Layer 5 of a small transformer language model trained on English Wikipedia (8 layers, counted from 0, width 96). Numbers have three digits each and are written without spaces.
A neuron's activation on a vector x is GELU(weights . x), where the dot is the dot product.
The model reads these tokens: "k" "us" ")" " (" "6" ":" "2" "0" ")\n" "3" "." " \"" "C" "art" "e" " de" " l" "a" " v" "ie" "ill" "es" "se" "\"" " (" "5" ":" "0" "8" ")\n" "4" "."

The vector x that enters this layer's MLP at each token. A number n stands for (n - 500) times 0.015.
0 "k": 495503327449588527548472653522388627458524368473546519532431533434403577568539412517543472446499337437582506542391338508605488406493405463200404625635632494514463290578439698482498544487392366489507496457627487477479556593404510532627500656432410410675708541454464342487514866617564371495
1 "us": 484560387402539502430444633579405521435479414584490620498484425504436564591537475525547565487382371431505510565355319586570565457467479461295502576611575406490519274541464796447426474633387414437476482383609444438322569666423514489555460670510403335686705538422494396532621838586494383548
2 ")": 557532427398591485481446577523518566348484403517490564491508492363490577627493506564479410452302416410539479484371457528527558502451393431353407583553412393452597207534525669451410576620131451448399546398560630479357463566450548553545425649604502410671754620513472353539640951532619456518
3 " (": 476599332399527505484529601518590565393497394484527549485562529369494550591518520638490406392388322414496448464505477547521504475448457492247432556569433453459529208530421759462550619606295365505480600311558627483392503530504549513441437659584375467693715529464488396494519890525725455522
4 "6": 470473384394575560454512669485407506446612344649643450593610549499486594530474559635589523472471336386424450454500497488617608374398535561218404575432506475427453242600499623510511457585376408325376537362463617528475525574535617587387450639535439401722525459524607390467591920556463359545
5 ":": 540509428486427453411482553554437596428456368522562601597667534486427535633500577647585480453471342497430635497527341510708615416333576543246517539532520476426505178517452557443630491492204427541426598322450704535439567533363492491434505577538529536589730438459450370380559829573530345596
6 "2": 486481401441524470439550646634434521415578429616582493631603492384401560571430582645645542546450243447429499527456429481608535431407622587319360592446584512500567238572390575513403433445355487479361563390299601441469514612527628398424578602582455451655575556408631401477540935527405359556
7 "0": 466463440505558467515518627607246444446480387648588500637650499409425591571519528696666448424496299558488527514489458483624602419413609535326413579504447509394537286507372512433458529537274469394385615386279707476442574587433535418433525560501469525594630540472645382426611938458507388660
8 ")\n": 486381421486488433601545609461351606338422447479698586571559583362488636626498543568586440386431233524527526510475319540596586476364508443368464570614453472473584276456418544443606603581223392544484626390437674501482524606476611421355546563508439574563658558389493356470468926553473423598
9 "3": 484382336505609436446563706655377601472514478482595534550554513384516632676405523683532448453484327521411510418350519459587613387296512593326360535503525410504479315507406587423539466636377465424406525433508693448514390634495620528382534622526554448544570526443576363408637950574414308607
10 ".": 449382363568518481415523759614420660450407490532548625625598510407541614705382403649474486415472280548449525400338436493541621387350479585329411473592514447464509296578477688454547465706247470469480601381512619530536442572414565577535547628582558508482571467437459309350646774562435305586
11 " \"": 500433384521590480441600644555542581408473483500580609491502559380451646683397525659449452428470251491451498516337402500568589419365451457212275498642597473487461287584396674547600613687340380453567608365529639515503474614562528426489466671521372500528637462385548477419548705557566328528
12 "C": 471446267460617559410473701538735540575392459528508591536600504575429611557579410615546432464515361379461410480389436495650523478582430545243229550624534410440575361590508643418549553572411473312453469447463604506583567610492441512599524642549294464591636426445407450465469841547470278477
13 "art": 450545415501614606526552689593559634484289521523664634767425532513495621487512371593641428420370437473384568530375423483560539556457400432217485518576515318513525306609554652367631576554569412366492438532417489655509570591363520511443506539432466388584606391463426493447566834395387267474
14 "e": 444645380496652551478457762658496522534509602540595492637473532551279674495531291601460368555303413467418567566363441443566561568551529580256512521738409405548423235668514670378605580476334432334491446497448536522468407553465519452603497617422456454424518466414536463451448816552427383497
15 " de": 380523353537617510399504585515592523503427554562595522573566538537356569566475275537441392522389458382464509530245433576544543536468520558128520475660369486542389268635453699413643596522336373478605441451521610468546473561441541625621559621428422461495567489507634343449463900598430372568
16 " l": 353533291542585455367566697481569481383390531528551459518656513521421565607513362514480472508437377450583510520243465558610497412515416599242426416625430439461421287604514764427756607528377415386527448475581528480458529483485626572631575637438437526593601472470629421445451873545387366550
17 "a": 441481328409582601359432710735432590506441524625479583518513629524370525642509433467587549467569450541440539593356378608561398368404555594286485443546615432521367203666499701445698499693406423425453468438576511537475424628480559540601505566462482398478594339356413369477445861594411345475
18 " v": 378426348379609472396530600535585558510445472530495595482641564466354514602456393426475477474564380546506533587192355568525600403598529552170468417591500537425525329677447681503694570512369391461532434385562630470426631600466516550568555622493412427562639502545566489407514845577345333517
19 "ie": 438532391425399533371488642619512581481412488718466576536436648467382479552553407443492553462612521548472567520371364565662486289476485444271403451647627395495400218680509748398633510505424380457421439488538497597518526684556618502605365614565419402569552398453521465505457816590356333439
20 "ill": 408539353442458658444511774693401558490472509553435554335519574450455477426545425362427439509549368532498526541386391552639547358610506483388505484661510426387583195703511600471621479597390363381408453474440553409335632596416534470574501659494385469588587436554572586501626863606394418437
21 "es": 513600452351495503431521696722539506516495464448449505456577669514413480465556397485473545511498447589452534517255307562607469453595511481288456383643458311458499213668610684495522479481221351480431556455545557427380671645464513399628421616507473500474664459425486460590620778601447341547
22 "se": 433568432452463459489442669710537596565579479488540552366549547514478509487546407373545485540427417417417430422366371523516538529651493556303448472652433337501544176724513748461520494489329296418404473387499537519362566665423475506650434603594435399539685461485500460597592823619486390507
23 "\"": 521497527354565412351480582565471507392579423545543488422570638426408478526522460584552445453379475540460524569290356654581565389581374554262482343579499431486443175635550774517493576591168398327437454419552580593350664588480469470597369590474434497484731527528485509569571758699527477562
24 " (": 452569428420523437408484568541648541360541442482539564450575613423514425546554575582499332426480400474497423449497408622553479435617437482256445497552319412514503160561474753451631579570225295426471590294612572484398637574554528535525404643540294484637690517469535467501475805642669452526
25 "5": 491462388379510535361494650517404462498613390675612425549600605571512539489527500576617508493523380356453456465550465561672550373498518509229399509446455457452428197614462654428602484560404447291439477309501598574471571595497534606446371637517353440706586516496571426457645886571443354549
26 ":": 557513458443426487377469543537424574450462350530566560602627564514487482582492592595597464467512378481421644494518327530735618406329547543210488484516490466467543150557481600424671507485226427512461551327485657586476630533376484527444440562566488537629729423487412378410574757594472309598
27 "0": 497456437407540531462544661587357465483532411620623461645628494456461524536497564612657526517486259462435476530458398531673529389527621504310312543446493476493619253566371594463436495532361512507397545374294618491532560596489483335422544627552384432670586528448627377481540914490464347590
28 "8": 518527445565462515464470677604278511493461434554616407622597482425501504521481601601642453439437299401421542548472395526654708476406562554336499577537501460474541200508432514403451521476243462361354538455362633563474572620419596407328538538527402472607577588464615367479594973542508400674
29 ")\n": 533445429510517454515523637500384574327412485421664607558584595343505616590528525625602449389462271479515547461413376547594588495366467477345478579609414440505591210496438592497587626554150372548481582421482659447484469555449594425372493602532376534570691598368442346487480945528512421558
30 "4": 502431301442606470402530680564403558523531519526559553530579509363460600664425495691499516485488345462465469417343539435592589384347502540284387556510464391509484314522475645441548431606325429465357506461525645451494368614524573504397478668604500405585549565457568387478713981564490302563
31 ".": 488409350558523472399522744592430654435411504553502629616661532363541606655398420659496485426457292521471518375346451485543635413356475577328418480603501385471530288554482704456532465663228445496454585377496606564513454560415530597580545627632507497504580464416459322361670799570482284562

Each question shows the input weights of one neuron of the MLP. A number n stands for (n - 500) times 0.0022.

n11: 634174777730420682576463284606463592608321439454689604445593349281342539357448555468521727287447701690535899675587512416615193535190550363617328427363396251657435465477706514591591336580508544600567831401319341357407407623370415358526368567482659759548489589588262682336464452700653658491
On which two tokens does it fire most, strongest first? 5 ":", 26 ":"

n78: 423517541242577474761508507556378597575450615430337469591653491578407541467376582523428391569511560369494404694780647428374379576443378575552376636296719390341274605578476605479763604524671510636600590519586433462566709398381581388606430614649634496630426404353441073498417338567586175573
Which token does this neuron like most? 17 "a"

n21: 721238413466534523249498360415410714483493569512431506468483565729380537394532504447669391417433517472423424380494703492619699534470652668428474603592559563407677670468463635669390443602461468611609455555673529333482493402475424600464550425497319457522653469466497532379415324709291512370
On which two tokens does it fire most, strongest first? 12 "C", 18 " v"

n174: 505665407588638845510546505463417619526624391411477262357358546720419679573556589546486455711406528452476408411430555625240706544594719591669655495421460341429445430543535554557404425291556514487568403314653723288349541552538331361510556620556434772522280499505380395466514309676488377611
Which token does this neuron like most? 14 "e"

n190: 468431408558476395741577475444438462200559484539373509220586343577622570555381606264625545509481114549537617469483631627506793528234262459693543432517586438418614501594550354562436544709663529424533542636300594467582700357643416555697426325424741560580627447263601557622333472543426600525
On which token does it fire most, and how strongly? 8 ")\n", at about 2.9

n170: 410512299508561398521792468389381606306471641715327494444554606451330465312457385571541618400800549381606542405478695489560355446682490811537784597571387505299564430441256297378533448394695521335789883327511384293588369703613814579385490528471644556515484592321563589591559323483325480689
Its three highest activations, in order, are on tokens 16 " l", 7 "0", 6 "2"

n14: 237485303307607516668603260681621519658474787366366484301634535452375619439270603442567529571369273509629388532621430456478500367489414576654485584504643420508593474519492472381458859373622592296664439575519410491356678437580585589456674460711548322456486545348359609324493450560411593615
Which token does this neuron like most? 18 " v"

n26: 504434677676415626554458687186524527483416336244650595551457673406452389549396603575455385447709431574429783428765337587547534340435543502360612523456484479424727529362683515493418378368562483386769405571475614479565382533393535678690691452684583507523510307634369452539529440473499634403
Its three highest activations, in order, are on tokens 26 ":", 5 ":", 10 "."

n98: 571654504563441480477499586461452368533414375481190431475492294520479531277349494440328572521498399356439520617448481411451629450528434516327514241595451540610563633540574363566736662286437595507574426511741574423500465699583689392413672714481583702534464572346563481427545492620521815440
On which two tokens does it fire most, strongest first? 16 " l", 18 " v"

n12: 448331367451695579377713428506580490345298367616705385391408491670555659451512303561429462807294270446423623458635541496531469398488392613417433359546758551429563550417495318640539421563661738546436654560488478510339435495532591379370485460468462630531567695486374509581393251553677540697
On which token does it fire most, and how strongly? 11 " \"", at about 1.8

n39: 545404557446652652430304418315568484614478492584774465375617470382407600631588634372637826493571606079208482582328284365310588478552429466530721601530365807768600769753572753491539542671548353475540524480479431384432485449333377633713307452494582430294472756350494478352519373572516428581
Which token does this neuron like most? 15 " de"

n121: 545417555537605527614669538586625436353308726539467132366254349321440451616574666683488596422596571513690452432531703653475502436648680611437513405530518502492226601417595745456661694573559714753509455421202339489322567348371271469300427417566278620476461456504218482398398564633644570684
Which token does this neuron like most? 3 " ("

n47: 510517639519541508776522553483555575330289646390212434522496557501517517684567490494508416547455677485452304520388401548461583608633464577472690564386506412485410649550390515592519461379336456546537659340551497496494448436464423456403610489505257517475674612561609374368562397413736483559
Which token does this neuron like most? 24 " ("

n113: 517389293631442478472589534517430538698566413650624514495370216291703518694712387294292700370545572283443586514446388363585670579181329701477586359595619375525697544749514335807674315476576398541664485596528313610564470662529262379529562350687413624446361531528394488419548539318466787404
On which token does it fire most, and how strongly? 10 ".", at about 1.5

n19: 472430477613382478438418425515530718772372472499370679425442482423422525458507526519666403536572579473490380521484575603378466548521523703643378539605556475495646376538396628590573474729347539471807558502247450565703409208546450282338654418557560377332679439367453341432460380689648590434
On which token does it fire most, and how strongly? 10 ".", at about 3.5

n57: 550305328517516629353275518694674115513542265477542566380469581534519651711781617506628519689414609597463621173783351420582490516665562536446460371481553392438549710704483336616320833284414467536240426616542312306401372259468458692344560562353522509339494378432430682527461481916377524651
On which two tokens does it fire most, strongest first? 12 "C", 21 "es"

n34: 532491617492564553474320327380604426512602605462776579633382542330214506315547643534468507655691305514504504401551569806461496460543359537372470521480743699491709535649404474277402457571451559420514568526440603403526490535586584528532563606454482541369243524462362543206662415514490658599
Which token does this neuron like most? 6 "2"

n50: 556395532694468498534657698457414548510459489596356528406520620351529559468552689478454327524606539333500532414491407477463407369383472386648481707470598697469389407340638253244279582674501589434576778366497390391558724452554524566453413428700476444645529432503472590359597507534433496542
Which token does this neuron like most? 7 "0"

n23: 241514497787443486530252400373467344452671441094671454406261362458265445313311588520696623424602407503696509494511777560531445489651631435454563650658766303299566383614485482368572609635589624635510646466443464484641549537375517433542363533536773560421695508436450529522313429637433432494
On which token does it fire most, and how strongly? 0 "k", at about 2.3

n171: 588453487367541653629355531559512468409771517662325551667452794332392552608341385546504325511558429559413602546481469565367482597670396579522380469530420525571598459459431415593363522456622649558500411513647461658612701465347510482256670474509432450569457281543562664355552506473439602446
On which token does it fire most, and how strongly? 13 "art", at about 2.5

n160: 578585470574564633374434584411852433510510424379446441485477495582400676459596552254729538500580657342417374536283359652232384517349643865532587249513502494499516701233661487442384286654510586409430545520482601281668518499444435535598621532494557426544545461491380276476568546482586639527
On which two tokens does it fire most, strongest first? 12 "C", 17 "a"

n114: 527558821508185401567452593668615579532416381462467506622517637364535392559381504466166322557460564661527728601526501525771328621416395661462543681621505603452452415427689558668322663380553387465605407404347445498473626353547523371647218465741531496333488520552355338392510434741495496550
On which token does it fire most, and how strongly? 21 "es", at about 5.3

n188: 615505332537353861202710568439594635610444199543431625567344748525477697391616622452607532530515459454700550489387402529207644480256403624377679609656562740434621573332472531567322607521483480712473578559305436421631359670471596383446324675351438705530313417495475613592502247693551424620
On which token does it fire most, and how strongly? 11 " \"", at about 3.5

n111: 549580403688148735453264274570428430729458306437426641308330623436472603476465359410482407382527425419541470307527554393561658645556515613470502697641647505541398641545435663658517332438449394440364412507443496466533445551623703449642530599620529584695446569468429473496551292302513459623
Which token does this neuron like most? 22 "se"

n37: 525282492682448371490721509477338641671364566784594693325521316288531640271616616545656480399587578435478492262770511554388620363389402612627657561578472667512499310208668460468723474443427466436595394737484394418507584377481443548511670570551607508480377339575276086429286360621711436670
Which token does this neuron like most? 31 "."

n103: 357615490416453442458844562469732527566451372431392590334573409393289262594718617387745688793665425466351484659483463636290684693524423546411667324510520532674593526503283710583520354626602659453314581400365483598214493480611590717744390308496421512290393558488298470476537294376644497640
Its three highest activations, in order, are on tokens 22 "se", 23 "\"", 18 " v"

n30: 620352450478289638354859547510207419447467566433575430456431364489436654273732785441535467659403362642622381358376710427504423521776328497575505743402508435616669545526494568413556675339388586622398328459772416598376417370616618456508406477303397551548527407855357370341698489382267433489
On which token does it fire most, and how strongly? 20 "ill", at about 2.8

n181: 521502389224604562640267452795418464396358442648298365423450672499688665504190695328537481807514506450488543527459516723484514405488461537830581368461489763412420505509643135531372607675469815416384523528597311540519448396553626097773474652312521389575479590610537283554550651558484391408
On which token does it fire most, and how strongly? 17 "a", at about 3.8

n51: 546325549338489544538663478713379330431327631475806245666648406559721457245316519108397322344258579323439531415396710382458421632502489684519499392148602594745615629413668685486242587510782355563352640611583451297589585777576377401537604406471310668667396543740503473313610642549420727440
On which token does it fire most, and how strongly? 27 "0", at about 0.78

n151: 324663390557470475556586549495733300530288521259609263634518463558294396436577639579587675521368673336536567402512555518525349634675428350563469208576610508579425550658535343515393598445485358772680367551476655373441554426494502322606637310555486353276773349677644264383706360788580368731
Which token does this neuron like most? 21 "es"

n146: 705401502359640490321448437548377405585459762580461491488410479523378649468131683468504487533502344341517533508720225466527509445661315506591621596664387558458484622423303509639482655746689379420654599693498612445491729714382512535497344502441529558662358627382616335432465312423470406324
On which token does it fire most, and how strongly? 11 " \"", at about 2

n167: 511696316496656681641294442614471563818713495303541559635433407699626649540497495378674634596575669563356414530523430560276535516396326403642485526223412690531341526480533410447520583684554243569410510268313380261602338685808371735565455439352571385299713649434445380475334416615311541572
On which token does it fire most, and how strongly? 17 "a", at about 3.1

n96: 786546447377628621430465619347404379669349565340337524622366332435618587617434423489366516504457455398547651510713473636707466478574554557291677593286755664503606597613593382259338493397401399324593391487411456627676385428564560605447589609567551397424793442620271649291538279531575763538
Which token does this neuron like most? 26 ":"

n20: 528460451601499556340522591687412240669305507287615489699391476414441508638440407553517613667550527775573504563394295422380214509745377525601334391419433626486658593563379412431243550148739610472429667361621327496332491536642808541163377612535440603693333477716418427484598560476485491499
Which token does this neuron like most? 6 "2"

n3: 545337357622493318518424548502609541770517571541263479536385601609448401735544391304537647288604401220351573547617429483576549609592840780372714462595658261573520577569501369610548518387558435701377466397465366530630468611465661225541402301388570406445368474360439657658581618447544633526
Which token does this neuron like most? 17 "a"

n0: 558346557406205457608385511502513527653471411562782365252414393483639644470422519436534617486482516545517571385674517301621644519716476593502364460304807537477226544306532482496531461671430396479459606722374526267580436562663475507720563302555455523509539337518517352618563564298556513766
On which token does it fire most, and how strongly? 7 "0", at about 1.6

n172: 438498574396575455512320604485459422513377460622384569598654679537707369413395451575466579483432564502447398583397492583374557644637599481738596393661368420434381416195518384278420664569425584367168470536385353586531402599718445546313628567463625441446574644575610560656607351612459523478
Which token does this neuron like most? 28 "8"

n162: 408381385425573297684593487435302610562490585486389573506420706193338610479332439568423488582345314320553183479434545372671661320829795638718383430286610697676544730573590445473465460482758581472168613425406564379470317673324318613674589620473467599422795511414575495404542364421372892387
On which two tokens does it fire most, strongest first? 6 "2", 27 "0"

n43: 535468545678365460317341536365533576553631463526336665579292687369426243769432411484778898591543134572561472516409463269413454610422425517602373404419357365549411324630690157529624539297520482452597755627568464441502483574578459372604398503465481562552625420611649583749674304504325570387
On which token does it fire most, and how strongly? 21 "es", at about 3.2

n22: 608611603495122490581663628513595512391596448457536471384571586503370532721435475368478412650580415363510600464722496614477526209527558435617473602667470737848471477286711446664486216421706530481465507544320486642401542493326473473600521328600655266493511236469443332529582557531565365199
Which token does this neuron like most? 19 "ie"